Layer 3 of a small transformer language model trained on English Wikipedia (10 layers, counted from 0, width 128). Numbers have three digits each and are written without spaces.
In attention head 1, each number of a token's query is one row of weights dot the token's vector x. The head spreads its attention over the tokens so far by the softmax of query dot key.

Query weights of the head. A number n stands for (n - 500) times 0.00082.
q0: 489423313382513557454523625514530528569467462582641593449516569475481487527385451498445558510422564558638489575507408484621468552610420526442544612566481470603636492480433608369361635609505392360435421475419482487487547497476597433632354458726518549460563492500462381418466611507623487550642374574582386618646542389434358500414424522503616411608669348427487521460464453301423690538551
q1: 497631417270474497441646464387445494430588423546638475687558467337511506446511386544440567462415528412438497459514457465361575261491568330506476511514613500623491481564497610342575616578311500529478497397542500388385523767586511539549487588426471527443526476637398672399463641402510649321635557425599357577599495503433597549503567415543470444534790528426693497505357483534518675482489
q2: 480497550617605383480526624413468404592531673600469494341415450537543351407521486416430555495583423411362472383554593638576441619486476473630581303357535479468431298415542427724550554490487479460586567516462417634576478544500575744377523543456467477417385335471529437521568518492481339552450425508417589464565457670511485624497638482622379613437362634533415399505598628599671375435564
q3: 472536653494521531572517584471307345528654635488517497332440453434560518517551603540556425577426412446462515427573719645411570458381257389452461383380536489296424417730594486488766493368449566520440702483513397396577626602533494523389464414454545550608380242486442738500479457412461524477409444542322565534474500506677607603530524500628340478420320578641628473597506539550450437380485
q4: 482449344468418468453477631321344490462635477541475482533493612429354634519789543373413252417535648394587420534589510442535598535617444686578359506551377478531305675559626432433295250364391516703628411487332533269403476453663338460385469430320651168339463468535402500513507620416480584542733360525336451513553355472503651497479421444435486379605575426603418490449543396609384670439530
q5: 598451360395485523681392685389514566510290232542648412467658664571497548663489404470448489383450547379648585428321432485749493564469401613568323514511271380507546611638447379440431374486688236458294405576262430622523638571497405529616458393504597415610462422400406397578422654569484347482725440721587710276345503449746377372466315621568612492462689190431416485450459247353523393463420
q6: 604504441448527444525448585528445474525686449454612298652488581464327675728726682555500388453577612454511468597273285338634536453465474573488205700673441403430477714690333467213548333356496540547347385448467579473606580592550254245542301311350599595661777456511434513569549386560424652236714579507469587358348564504637679415632352496431757528419619421518634538475338340455508467364641
q7: 553454436428554545645419352635384577517483502536505404468592516696481399618556412397593690418434517517513531407507359431599390645458517433601455517636351411440686574507329446518475561459558361548447535574377410633422605594502409460638509505515533516612520574425478638628535517585372525373518495474552569434457595481381423485554551571573458587514572464354542431609369480435460488409557
q8: 486717587633456514503516464518345418556580567554440482533524400609330500532516586391500270427526536643510438391686355490317613573325447557598388436392451611338374581735391590359419427440391574560503641591563638493383560466578430572655289483369520695449544577705448719525503471531422577397371472317459415458465628627393546778514739453264493507583350438395592386471509577787472707524507
q9: 584566530303525529632482353724357452538710542419646310509612639673378414562606528444497690526559585579482538481517376466519451685544570537422500706656475512672500628443378438417410720451412491758479582629553424570405478686454526436680620445580528683597562600426464562647429381589382568325519523494375503512516566507320506600320609511513420538491377392417394469562323460567426506613632
q10: 554435509439478430580353631467648650571450544457636385509500522555669400584366521710458491625564404437642487562367448512657460340710287368469594485592578399458540606366478535472509440540582471377480357494526467481434604515426590437417489445500515478558614344433535480448515571463468418441636523741562691547532463280363506293612251568683437421424741604412638693558596521389522523444563
q11: 564261438443441419422428425731675535509559404487469538421497580445521587472339388593609693679633475605375397652357507497613545291646535438536515568601672427586586512276467373500469525652719602500426533390759611440470477487252558420559548426630484658540507382333550392411657615449345516596492634540493570617483618428513586402441409518493607387417509486527291562340434326398551408544358
q12: 530415516547428510416407625661550273485571346409546725566516426551565746549512388485535370448758475445376434553552497464262759527305544565611416469458571561503474621469444488458469468488681688539335491159531579441616481403425503399603425452543407637592319557478696496433500423482455526549584755518490547429310509578522618705448372545400447473482434363548374458316447291548597521512469
q13: 549606570342538458635430565568601608630517458574643262523547694616449543602558509576535688478511355416529497601495360556533475607557443497447443558763588467553574564330485620436548532503616500481472434477492437652324660660440492334617508468564491777481614506403480468577543413449397465450591527620482666422403530331362596488417411592506506587535565519263534515470361529443585511550673
q14: 569494588324598494545500600607456455543645486520514444400454535630521543609527432570591584598462480434500518623500535483683420584629379411436588508546510422513450478405567530623614412336535525446530542519678371471497575707495592337371580463503634616454641333459481728620682591452413591516490400540399497683389540297670518347608358537531556370505556606489718454672650409494494544586400
q15: 553431510397486390329513688457556583478610516404529526507486387521625588519503607378480384561484410439386591704305578445531560352660353411418531419637460382259493438510648412687608274449688571436535447451520487337646415374348474463227494644640524285549609189399624639442601396440582442617625564678411432791590497593516628562618426424736602357600480630566417412484613486460351487404335
q16: 457805595397504392488647768434365387423630583504406282977321525461462779563689643552651288641638577444447415593364512488356620371568524434596370480492572488436395572673596512360460387477539843564524624504575727407449240438562383370450423451208595611445500530611432509461471413370321541156493625190379567555475350522496776596798798339346551496447388486485544417445454673666522539443492
q17: 524799604396442268443567787336407342489720537601547413664314463460443576391757755635508345431522447507378429524380535535397514398437462299570372460411623536577379544695668467381522340529441853543723616437507523319520242569579333481365521439279504679375446444662370606474603456397453496205450562305407514577639461585545747686649687386340373595546414492536556346566525711659552628465466
q18: 436299573670606764439483342558538617476376455387326749160485456595626425623283386350550689531427479630511668511572482591619412490444550606515839466500315493457563249341361528710580579442517282480538444525475408663463514315412555521507664554704489429635485541438542428527493430664575475649415578561511487583465632458535304361537399604600586466444570512339443772369570421212639373424546
q19: 488362712591577666546474489548595578571293507377346627102389497584573417536305346397635596511428333519477598477493595657640443540496560542592799464416472514396508350204523453803683595436659326462478535548510519574469595340433522645519637586816341528703496492435577450529579518570648379682288407507531486565574624408625270247550421641622473512343367525447315454475549458216599298389419
q20: 405427608695459711480350533344404427581405542475577497085566445329443450609527444461494399571411442380429715532441644572506500577331420591588593381509429509366408407491437497597651575465512333556414577500387393541551734656419556684459578586673351532557309338443410521533534602483486366709489421518434573470475480642745386468513452523577471603463445497514549466450520388405643458366515
q21: 487522440604362322526623491596512585506524381591503323696475372359391642515583445640555453447467558497482516456506547431430416406424689528509411429550582415418446446633377530432665337535352405417503540386481631405541609659650441259400578543357463477494544468616269428353555578451411565313454465450736531302371454306599563365585486529411638484323591527448624640332454500518393606293512
q22: 515573659494348383551481567423573585624522522471443621396378500463423598497472543482509526470530435401483396650557619523363560607396480567398575269474664604279444419511427519506763446481415591413492460295540562382464483393452508483367436531447359542359268446483461321404534478420415563539556623505544563450528422466489770407615393433444473497540539674380497593368497635489572316373534
q23: 425554497475536566556552396538460412578626595621412593677416442409404452452577627527553506503460696582580534527469395346429444432525474416458447674569563483481579517666339560231457575565355663320580593517668462433466503608631506462458469518383488593443644647623454447375414365564414754362401511309555378491468606383419615539509640475382531491514526657686716512563500575577375685514547
q24: 589651664345534496504652537477237292631772696461496408442312616361351606581946689328605226629516596500403447604408436230557576597661350727478338613470438476395327582670772410462636374336508728500557652739529462322631347423575299467436472437288585474305586367496529542714605312410345614447552444304280350735485500693512695573582684433241487443684314616732546304557567436563451508500521
q25: 543525516364558572462590532630520332370629390603527504607451561285414711554574581496710549659496544545346580521204414315483511295592460467620250780660593465347533653588479422410650393573562695168570537413714432145647398651557546279295462532430565728477779500566453617419654378406454622301425485316508348718399630608682698418637500439456808445410405732712636349345387516392411531485190
q26: 473454472688383450377416406479534494443364565516439583516617370463387446313328433512404516390571557732436483490725558451331648531374611601467449383484518716524575484528425500397350662615420497554374580387522703566391393448506439586769497535580429510577390564617547329298398528482598436472413674364611456383540536630328450692375672398386397480402443384452245590270408465538466491535469
q27: 520509452558547471541332624655398345451432357336506681621472481674652574544316448550457390373732679365595465399532472553404631574258521419491500364491503512528468614670355559416404408456568429434338384286374451551513441466497638451653454386423509506518403672530695555432361548575540543542590611591613613337388477398530511670370388630377478449449536266365546547385540385592558488531530
q28: 522524557269581481607549435730397537438592526427540362490540655657488444611520468651595651563439581386521552427427503567648400611593518438406592599554485382558576556391508490567580555357477424607518537588539325478426497588428613387468651431454593608497597472370451692639521544549394686439486452575441493632474463354487517371530469559520434437490518517372617455642539524484372500612497
q29: 514560670387450442454576367378462654573478748659450338351520595521280373494534458583471596550387317612519527437673507427534374643624548638397506534615518667569503503417586660408484679559453431496534739735556484520386523736555491693697564636513624663487493585541380395550403390482497425381377426466470387459653482590341368520387734357434304567437420679427426549519494516658456625518570
q30: 488332365474446395524476492643495415345497511324394682459582426497575469396396389649422480564597673529517439457495655514376484423526536455457633497364621548564469489497423409508332629574463559619473521405640569440385390399442665497633539444398500363516390518551706593345386630583454520591375566513583434610562550429500554491446523479428474390376426356653355520388557438508424615669358
q31: 399591430778570565506660513286390453464437430563408586534490427361519455487520534419421427322202524465623561281715476643500351658301497514507487408319275565484482463686482570497550447513243361330681402534348344631600559618736539531420410565450521339421545651705463607592442437583665434497364226435605472332445497427675405601535650529511568596506446489497740490493557683486547490443611

Each question shows a short text with each token's key, already scaled and adjusted for position as the last token sees it. A number n stands for (n - 500) times 0.0013.

Then comes the last token's vector x. A number n stands for (n - 500) times 0.0094.

0 " Ke": 506559471641466333446539374548566439585645552560531561535583547573694546485493369492563510353413
1 "isha": 400370673587247441315363270189615683491536622667767521541764641608555434324550453347562565483317
2 ",": 348376450354451584337374412219486545489397374484390473552487409296355334372286627499347511606563
3 " and": 477436489321380537313430507365493449444408343359489406536426394410410346324249628464376584561641
4 " ch": 498523451493361326504616375633613539419649635421478489517609426523660563475570359428635591405411
x: 496503502472559592563501508614513567381478534535435553476572512488433492545504469671538566537508412569622518553478460483383570489438508464519508582545390578461446469350453448512424447563457521638550523506528500397480432517450539537569458577626352599425334632396536467491435474547579506510530527359623554483588374442548483472569492499485523561395497399397501580485574490402467563524503
Which two tokens does the last token look at most, in order? 3 " and", 2 ","

0 " February": 543574378390464533518418498403570539493498520477605538441473434505429513430509511580507514558448
1 " 2008": 630502583570363395325450329240525582541399431599529371511722530623500340264358577461416503441433
2 " —": 270332601449294440321417288251659601499556534447401379584708632384615373360457436473537350397416
3 " 24": 507575507408307417333438461160368622724320410543652506539659524622574354323484591586356311573472
4 " March": 498387565463466467406324481287501557596405523507456570323447407513387476402494559603451488620468
x: 524526527544479438504529477540583450455493426626431524507430560473322485539486401593495402441479590481472462486505515490452531364452490438530515526487515588471408528541521516501531509527495507531506469457296427493478453467495538476543518461464517484443493553566489424632571501480464427416455548459445500462408430392424561443379537438483477555286548250465508545566481509531480546496415
To which token does the last token give the most attention? 0 " February"

0 "–": 431499405330443530495416391333519466586438442557507562639483499390560404468416526527408423626481
1 "8": 437444641669440451425413264187543669562427627754478377557777684614640323388546417370506341488322
2 ")": 368349608551280381336443266213574539513455581551495499621775591521649289393445345458581455451390
3 " Head": 536503484474559555509504290461641539574581617653490534444537579495600384363495493574587494458389
4 " of": 646477478262506567380366496323402473496338250280408370506367393395431347394330735527315539665608
x: 451433366535473458575477535519481492545556542455496571571544551559497519480538437308538493547483506477506444500553492477527545572554503492529484449555550485570430480503501579538487496503536451608544459527427533870531520398511512403515482573516474437531485571430512463464462443535537501531538482449527516490445562534532528626360539559408500465555565426488466508442494514571489541611572
To which token does the last token give the most attention? 4 " of"

0 " 11": 491426598546289322299413385079461688660352499576369381533711622605653375272499567583382276604438
1 " March": 514586374441418459409339520284502576621421540458524606337449419523402499363506575643458465658456
2 " 2010": 551590594562337341304405275194547642571430466681621458559748511629525324256431526447421458457390
3 ")": 388360598478219378298430237201613603506473598535383413618771544493599308340445358446599474479350
4 " —": 679530530354227421273394254237659617481546539419328292631673558362594348329439447451543369435408
x: 545520558504509391499568444518433490519510532631408567545517429563552539477516340517422417487456495556516484528452360558535487434508650501571522529528565567448508465537540441614485543497466579332433544345412550686518484443515545473585527423495507537438480513526466361501417444490533447369478673465536549416547357470504461551505471472452477488401546403526450541386522512466489504500404
To which token does the last token give the most attention? 0 " 11"

0 "din": 608569429490433415410519497381529494496523544382574482404497507555533546386541541545547509556539
1 "g": 478377600535429525435463385432536592523480560534606531501728583511503498316563533457525586606444
2 ")": 350346619511224399261390243183590601514453581535485480618794556471600278328430400467565459524388
3 " (": 541515358215321564450466239349691596518537542493376383454415336372561394370438449544558356524436
4 "6": 568661472402301414357417218168560771611450591755574499630768534588652299284518511426480314556278
x: 510572556567373500472481464458518514505479502570495563534521251480543485479496445539465563520486506452398485500500384469500566471553531471499459414472515530531464475412606521513490478594469466477516500450420473682460533589510462559452471535474497535477414548562475492430496520360547444437412588404547523567605452516489413515428572413476464464614482304462472482566561477565506545351545
Which token does the last token look at most, and with what share of its attention? 0 "din", with about 30%

0 " meet": 432565531525502593359291262279613688619496475599471535427609595539658372339495537492476504532328
1 " other": 473428537444466406402413342345491627453427462496506485535567495382506417454419634424460615516372
2 " trans": 681648407431487415552522506539497515505589645452535489446501477397585589589586491404541514463474
3 "gen": 454481548442301459408430389462551552488484596516423479485661454492491508425545470423539541583466
4 "der": 544521525470359457467490309323594684531513638628441414520669586496618514312621454422574536533385
x: 497497357620493495451517446214450499409516550516505473409429572566552543448447535444391624467448618528379498498420511549475550509573464336511516577473453487507372462382551490469522550493423580474442468518412522466475535528452463477480494457530499520641476548538470454482562453484556501538435525431442565533574432447514442408463544499639579532577517280440478478436407536443520423542526
To which token does the last token give the most attention? 1 " other"

0 " son": 490538482576288341380504336383619587425539557569549472536511486518509524372469513409510624509417
1 " of": 377421444246443492384378549302393433486317258262557550517456349400394377390329737542299524678665
2 " Lieutenant": 443496467431322333397502410422597602557597519538416504512546464523611467364523532571506418513407
3 " General": 554492436439381371379534378371566565507530554442366370566627444534548461289517574601540571541517
4 " Fred": 721575490379326427399453343454631563509583566569554398574625460449623534435484433535528437426464
x: 393510549443479568423404453462532621539487498491462562521490650491444484456544643596424457457498530487520435529479546467603448421435629458484529519543535548540512591430483499479472514567465495462475477516486473404532514534510498575527466521560576468558536589578453401361380530531593436342515454467534458432528501455568528564473612525439529445581434286538517479578425644651530573475545
To which token does the last token give the most attention? 1 " of"

0 " Arm": 441689372468553456462449576445363472712454422451369413497415416606532523522571653646388396640562
1 "or": 402353593494345424410414375295477552440408496422649504630667645546466417382505553449486582584483
2 " Brigade": 386465485546361445295321328285591696602494567691374429602570499506513318251473608533464529624367
3 " (": 564503350255398588456483331349641543605514460482393405471361371388554374337382516656479322546479
4 "19": 519612397394404485450457405289466594676420493724510550577689455599591409386495525507401307498475
x: 484528497483388418469499540402560452492513452464535495422576447410525515306469330530461516472456480491518583429506451413405604556409534408482570526352444498415645435475397533511479476606393488573439486532490578583533459522547461526590466434353388440552501517528520410486520509468521482559457480427661469500497441458320458448504546577519440505584617371445604442543449598512412487464480
To which token does the last token give the most attention? 0 " Arm"

0 " Defense": 496480512478422469483506446442597535539511496580547573568498505634538467314466561584501554500410
1 " Ana": 361348546500248345474602379576562464474532577498478412569705524635614593453529337419642612371435
2 "ly": 521469550554468526399472428356459439558400448535706651481535607513596358461403493502394515473534
3 "se": 434537548492460376477473351394545471519502524599550439626643603527655487439504501426519549451460
4 "s": 434487454435451591376410192288538581520376542572503383565649637500553295351466496421487556560433
x: 570532399553509536552450525403497601472551446461590488502470428470352496384551435271470563581553527600500477532507587519516547447560562511528650492504493614499584519511458518519483581478439409464522460556464465643503565538471480524479517572510381551413468508449472474624530450510490512580442565472446479525503456504569418494524563457645587488536529354500526517516458441468434376326543
Which token does the last token look at most, and with what share of its attention? 4 "s", with about 40%

0 "friend": 486450627645352440423403319460559614449541568521545528502649621572575515418580491406551708466398
1 " from": 379420420199448592424294549320432538446361302321499497533459365354362384450395690459307534627599
2 " high": 545564491430486543453439372332557668555420507507525549449475628457624398473524522483473373583373
3 " school": 544546450448403497446419408338580677556498468537572493495534477544482431275449625538450529622379
4 ",": 614467431388495622402378480258470545509417346405438383491365384336311377381297643519344502631570
x: 465478436427473535446478477535434440521493505482556540542531469555494565481506516570525505513511548428501437467509468486495528521438541611516493689519525502496512531484538561546477641579558567479492512567265451805492497475529497482500481415571525491518500347511499482553519473523470505574509513578522476388452562561467497594524579549451542470522525309505490507480479487533483533609448
To which token does the last token give the most attention? 4 ","

0 " Mo": 579554506569512301433468340547540492521594560471559582443616544541645496534529404440581529465362
1 "ck": 474440608604337397324452373422611606521561616579672636432677653478616480334538493531541497544371
2 " discover": 597562431479433527415322512401470548563439467436507619408467445426575446404441632529380570518455
3 "s": 462445486492405574317379204267540605560374522563558427589703659477569271324436541443441505598423
4 " that": 686702340373319457336408437334564482414477530420479341714591397489466352346348527488504470530636
x: 459480416450519516562550532445385579556503496438526592472473377545417422479500454493504480545456576621512335479615335413582426420406486485545556418481461505555492532502453539508498524523502602508585523498451486657384433464541527511523489454512449297547532519552450415371493368436454495355556458566526558441533443443548488474647560523505405426461541386530536562503527494540504472595483
To which token does the last token give the most attention? 4 " that"

0 " for": 444428470211498647428354483280431545487365340365552540489551425441440362433424657495357484615560
1 " question": 381491531487433560390321375337538641599408477605415546473557521487539379443471556484408505554397
2 "ing": 427396554419459559497420405252458546427308467410517462574664601501531416423488644420409571579551
3 " by": 604500448222373597358369408320540597462437365442355316574491391398403337354380635464395496618505
4 " authorities": 540507446491427648445364377334529615493469580576571497495557515557498373453539523445518621527428
x: 528517430539557528448447538558506559483571473522453456458435400422440496550580555507445590553514542583420405340495477472447433520439537560475521575459456550397529545521498508519522519422414432379456498459481547681508517520443519488540537449504430458476464586409441489605523478427398513348510554501523544499484535527584465439579554495526480473501456143477484544527466579548544559386444
To which token does the last token give the most attention? 0 " for"

0 "gen": 532485512558305433424438399491542522468481589513588515455646493508471521440553462410548546574483
1 "der": 444417526574379419468492301350608672534529632625553498484649599512623518303622460430580535534376
2 " and": 468370491309408555352428517371510451434424358367502449532424394403407371348278613455381576544646
3 " then": 524542432389340461377441479425611486421501476416530483535447352453489409348398533492459590508593
4 " starts": 552430555393553766428323283260563684503374411620599475415482579479519317379468570465421538643386
x: 531538474535529510512453509475545628520575586532530602500523463491401504463664502601475424434590609586528303469533629469560552573475533555433492491537500515397562505488499607482471625424567322393404521498433547590498525528542486476496539397480550578494432399509566328573544468465533469585444547449519480573461516476493457408550537480466497437462506220493545547489505566460526408431534
Which token does the last token look at most, and with what share of its attention? 2 " and", with about 40%

0 " father": 467517482500242338410410436377588582472527524479496503556477457503487579382489561479475635554469
1 " gets": 466472483381592620433369265338565665589483381571464620409455474449691333414516595455371522494332
2 " a": 608488446279479606335406384388527609577450374432426321561452453385448375328314673564396467615458
3 " new": 496533513366457444449482466458542697511471390498595553432440449451553454316405742561415531595330
4 " girl": 529525480434382500452433331349595696516494480626529504538633471522551461373490588425459548611361
x: 550554493522561534506473459458515444458593449539407470425544461433496534439555485454453523508472540545408490427559415584406486527315635555446677479469512444506496437487519569430490590530575393364475460515545514451525424521485460558451551461482503398486509409529483362435521460444572509489499336417561510493565476463531598429490535419455520406318576269585564471454505521605534449401509
Which token does the last token look at most, and with what share of its attention? 2 " a", with about 30%

0 " Brown": 411564481581221365358391296498591596524571581514563555503575446493504459332536476517565588560365
1 " (": 366406361217352543472473297382646530542511476467495463573477378359539392395415473585511348515486
2 "19": 509611466477406489446414442275459602689415485688487439587687451582577408384489560529387313516480
3 "03": 377584612487274387264498299147613590488463626778414352725885606576622304289415403466516336483475
4 "–": 457416321489443450428483495376527365591400412605529500492394464325404436385331598586383402630569
x: 577435442462623475483603528542477516473411297416565484643508464432504451355535490548506470552489417450544475473510503483461603528527586437522440579398485473687461507434415590454554582557540407494480519565379520560503545478498554523565500503423485561505596426452497448511528498562559496559428443486471512428382511539519351513369552537490523474479541377490488422512444513529536433571500
Which token does the last token look at most, and with what share of its attention? 1 " (", with about 40%

0 "'": 389358564397605684514457365445551570537547493587645532518646600440622380481507450516537435497384
1 "s": 544425502501511636381343227278488583514366537492489520536646629430510301411482509411479567584463
2 " U": 658527420435341392377568309484674545582602557587457413602721596606645437271446362547589355466413
3 ".": 371237686400397585207337253047655663592558612719082206819824749268715218480364452490447449489397
4 "S": 636554487407407557350453257272623677548460683708406348616717604593588272260481455529566394696388
x: 529506492536406544473493465608600624510493371443574523464536489596448461499446440511481676409454436566532542483563446538427437410560535548461515470452497470363443406505547464591434514509455373592433492571463552610460585484484521559518563619664440376444503536441552430567518485447482471776399561613521485541470497535515443406478455567556445489553577447407442496489436460405514470480522
Which token does the last token look at most, and with what share of its attention? 3 ".", with about 100%

0 "form": 546583515667487485454522300435667667589571595727428481429541669663726418248486451505562455538259
1 "er": 508415556482293358372473286273514599477415501524543508591680538550539418261509584452510646584441
2 " mayor": 413562515526398404404355453322605737465486566632397516427524442506444539282537595419488561540376
3 " of": 524398461228496532400366542309378477552303256279377451491393385434454392409370748571303478724611
4 " L": 656555363392433432408516295380642724731558533631701475503638479635740349169485526698545329664261
x: 529516388606486516505464565528588638466552552502522549615481485480608462551447477599352653592510508476420509399503485575543481433482430465516593525481459511562535507394441622549487579560454347485585459472501442559517478553441529617582522587557500580451347514533472416478503530456658478610435484556556448506520439442556419510338468456543526489555530368453422505486538569462520521562580
To which token does the last token give the most attention? 3 " of"

0 "eed": 587554527469380489368364345254537584461391523498540518418516504532527361351461580423438605603504
1 "ing": 466398563430491491463423396247454477411294427393530515550625559519527407380458643429403613585577
2 " office": 484521493486403557386419441254520626581404406574498601482470540487537325334477676539369450541407
3 " authorities": 584492456527415587394380357322549590508460561589518490540571536556538366390507542452504641507419
4 ":": 646485421413521554397436423275617465450521548497421380495414364314583355384332477481451482389598
x: 549500447374497497522490531481480596501513428555563493506580546479591542491447512423466505394481464547669564444561544560425529478492490611499461543453551593489461555499579583453505463456458594461496564517370489684479552455543449525494430491507575381474478520365482494501495472503581408414475504548592517257437573576465505458474566496440509346566641410393469516485486547556478532505547
Which token does the last token look at most, and with what share of its attention? 4 ":", with about 50%

0 ",": 452444472310462581355379444220457495479370355446671615580529413285355349414297635509342520610617
1 " name": 575598467500238344310438322407639578601539435598513561515568457570694370301332563606476574541363
2 "ly": 476476525529409531349442447370468455508424426471667598504516551510544372432362559508400590549557
3 ",": 517408437364495624372387449248478523497405349445348427512409406324342346387286644519341521608574
4 " First": 499491465409440361389537266418545555570477377565555595470495397507603370292397629590428512544370
x: 531547588456374491467442419544509446548498566452577554576538654397497489347553489472447532553441473542391467582479583381470431541535399478510590521568489543529501424416452578480475473490471399519591381418491496580459539534548565591550456579506432528552479490596466460515472563507465574495456389422543523496470511621419475417406512440438531484481578229425471420490471489404419457485466
Which token does the last token look at most, and with what share of its attention? 3 ",", with about 30%

0 ".": 477295685474481480304357392124542352398394547505831654635724601245499265543314417464434501489725
1 " Mo": 521549472497551340475483376596505441526576530439529558424588520561633507579531391467582495472399
2 "ck": 369404565557349368327467470458567458444515603477514533507646584434502510360516488536558544551532
3 "'": 550481512346512645446518355497599559546576472613342323627612622504641354390430472554545415500362
4 "s": 464522415446458582359374310294484470458347522398523390554628592448437323362428525446496592603588
x: 544488387548498541545470579453478594468524464444585507521498412485357462396555414302447568564563481617524494520490596466556536457613578585521639502495494605525564538529462535545460670453446448495516481541414480633503566486511512487515511532525409498412490477478470501627504438531487506536473597458470463535489509457562440475561579490679559496535556353489508568512472450446439400331556
Which token does the last token look at most, and with what share of its attention? 3 "'", with about 50%

0 " question": 418501546554368486358348284325595641540425524622583579460604561494574387415473506403449556514376
1 "ing": 465366595485424490460427350238497540388320495422610538557707611500539424390485618373435620550537
2 " by": 432400471231355578349362414315536595459431362439337345588539399390399341354377640457387498620513
3 " authorities": 573496443517437644450371380334532605486459585592507492510560528553489381452535518437516620514438
4 " on": 537549465261375513362432427321472532443386403439457443524412435424465327404423589415404486500558
x: 448421445584562490535520479458509551526498557591400523554578459529489422519506488435441524487507513501545380520591468519494602415498504447537447422465553531573431514493498445419432470494462512408451575515435584723471496435502439493447480580498528515456463615433435547485488512443446459422553558440603580456418579530360573592583508581517527521544422245472415444509504437445516563581578
Which token does the last token look at most, and with what share of its attention? 2 " by", with about 40%

0 " a": 376304536302420604288374278344557654541460408497501427580607475391478328313329621509427473607415
1 " boy": 468552495555360419433447319390633669495583504568483512490606509498588491407486520447487526526378
2 " much": 394421620415392445308384375250564604513461535497545532412532490429561418360454552476455518508466
3 " older": 542550490388298269393423327267574686473482472514582464483564420542656469280457538514470482564339
4 " than": 548422494361432377365418477251499512337377465491415411538437407344371409380388585290390577486539
x: 500546601486458429525469525470457514513537466502474603403557409509438500383437498457506427511479587556372558532639479572534517531521499514596563419406526443551544431405596532485495561508530516419426492549448696674493536427517485549480476546540583569545505476530568512498349497613509548353467493599449520523433544470534518573498524441459571445530668304544416476447506532576607527548452
Which token does the last token look at most, and with what share of its attention? 0 " a", with about 40%

0 " (": 400387387200333564454447288329639564582512471489625506623534400375572372386414511601481339543461
1 "m": 440377613450441516389479290348538544592422533513585576498727629569624369356506528557498446623483
2 ".": 129198637413532528305352389071551410499434515538371451677676630205576253581297441492367466441661
3 " 1956": 338602540503379395324424413218511495493452493498452464548674443575439375344363518519440496414582
4 "–": 469435324426457508453484424369509389595395413605561512466391485358486416432365552552391406606537
x: 563444449451589498472581506503444517483418307425595477661539449429507470381530436575490463561495422456554470478516469473448582562529603469535440587404490451659482470409409588460540585562549383513490532559372512590509547479518552524569514488427486613481566488437499442518510533542540475567448498501484536449400537578512388534347573560457519489520563355452495435509434555542550446547499
To which token does the last token give the most attention? 0 " ("

0 " and": 495420491270383557345387515340479450432387347338526587509505414390404360372290616451371586579668
1 " dra": 400518431447413493485488413456559493451601594447537431562512517474657531549533410509588570498459
2 "g": 394367592492419539452492378453533569501480552548548434575744617490540502364556511435521584582455
3 " qu": 635465414501332401369519371561647600496645670548363376524589504466638534436540411542649494516302
4 "een": 619567584415291506399445372243573679524457524625367395655708578404563468391526499405456377489429
x: 377572508604493521344437408447504522519494469589512623484542419490555507402529444430514385465427535514413492519477491385537579547565584526468509405423606493466377523526507400521458596505487597497528477567506355536523521537518487580439506364483459519444520413588499409388435524657548449495511482393565538517554432430520451439580589530519626559567591296533541429517521553572479472495461
Which token does the last token look at most, and with what share of its attention? 0 " and", with about 70%

0 " of": 469450455227470598424337463268419535510341307329640584482566404418480353417389689528339502673564
1 " South": 528581488450427487419391360401515588587507628491463517446592463509575517401592497522539481563453
2 " Dakota": 444434518480320499361351399243579742583525516614446506534650536565607394250516548578504446620314
3 "'": 576466533343582670475499372478567559568580476628347341614572613502642360424465451554548433492357
4 "s": 407455470453504644402379308274467579586365502511524448522608653493551304405472543484445486604457
x: 554512402570537522525433564384491580499557487438574520520479394464355513366552448285465577566540453574514488523505535522566539470582540581528615498492513596498583493517473536549483593488467440501489451574454477683507546488463496511491512538493406508396491520476488499653508445507474484599441566492455441563484476508557415503535589501618570518548537345473529528506474462470440379322542
To which token does the last token give the most attention? 3 "'"

0 "s": 513392576546398557280335166233564640519393565555513564540720623460539277260448537433504593618416
1 " mother": 422482522530298397341358349312603638471519555520458418544596495434509484352477542444499604543429
2 " gets": 494411532396566605381350260325574670592481380573442583418462486430674307375493614463370531512328
3 " back": 520521553361482532452407348429594646519503519583555579391483538438614501415565548488464481518343
4 " together": 430546497507381549468448296345620644499467510603614559532556542558672396376494496425524521493335
x: 490492491428466463564495409302515560556474465549513455474516376500431508479548538501454551549511642564467400409559362524492443525406483560469626477479533582464532519419473563460578629486394475367412480562659570597492502382480520585501548409526509591453486417528420454456646518500489466456474537405569523450443429475515508464593556372496520441386458282563422516511517591507549470447478
To which token does the last token give the most attention? 1 " mother"

0 " at": 448392503217451555356352363253456639452389361394643594552550471410478309423418653407352564653451
1 " the": 527460481303409527350404411387444569471409387374396415517537465335457372423344656491379554586503
2 " Army": 415394510451394589439464310346607668526597557593407456569572560637580381312504488525556528528344
3 " Language": 460391565548455487483421395391472581454461506542441524552609492530516517488535521424488663502403
4 " School": 614575444381382459383458290382657708495602567571520415554571446474534381275448557505547606579311
x: 519599513434479447528396404485435556501546480525497478561527401591487532387551324579523601511407518626370479501450509481465484484425513546428510554433534442636584444418545464454606486399540420422535506508471536570551487536543518570471460466569536635468558471457379437587478500525482525490502479550521441507583537451488509491305488571560480513298402291448574429504475420590444494430472
To which token does the last token give the most attention? 4 " School"

0 " more": 511468503412473447429441318278494476428324456462527532472547463529532414481425476410425532469553
1 " conf": 528646390502396310396399504438461529528475556454382507506480424471550541410559523466471495563471
2 "ident": 451473526515419485458420362354602657461477614550429456427587490471483456332521536421542589586424
3 ",": 528415448349477570372382411219499532483404397469343406510414379328334354369331585488379512594580
4 " dress": 516460496413501558460426396468575580571473439528637588399469435526508525397465594547476536612414
x: 537552442405624485453554523604449475477480528502429497419542558482428468549679460635486478500481582572456503500544490443429576439425546501492496570580468466475441542505292492441483562531475411477535460500439458440562428510498512549523522473452564540381458572607533383491514449494616429449416438468585482600611532455520554410471510510515426528366578243418517521464444508550508456522591
To which token does the last token give the most attention? 4 " dress"

0 " ne": 580515431513386354502581404516576523348579624486514516470505532457581572587539369281554578373438
1 "igh": 420532522575378493397442333377545600453476550594511421486571493637516468338546506453495627541384
2 "bor": 410495563519454459412446410320523587493479618626546608430621630487599537483642444504567467599455
3 " Mary": 591479523456279316345380220386566614462587637502261381583708396478583515453576427371577675496380
4 "lin": 513462581448310480419470295439607650415525658586333423500650454601480519368578418421629642565366
x: 459558567552456474540582452493534450514416496634395502506508510479381526409401485507496623500485628466450499415510497540514466512514521526514461584490484472482526409530588430330509608412429466590427484530322521475550543435584366456466552430567538510540392483499563467410597548656622508468449551489410480572500576456506419511430480485618485538430477437504441440532481515374569464488436
Which token does the last token look at most, and with what share of its attention? 3 " Mary", with about 30%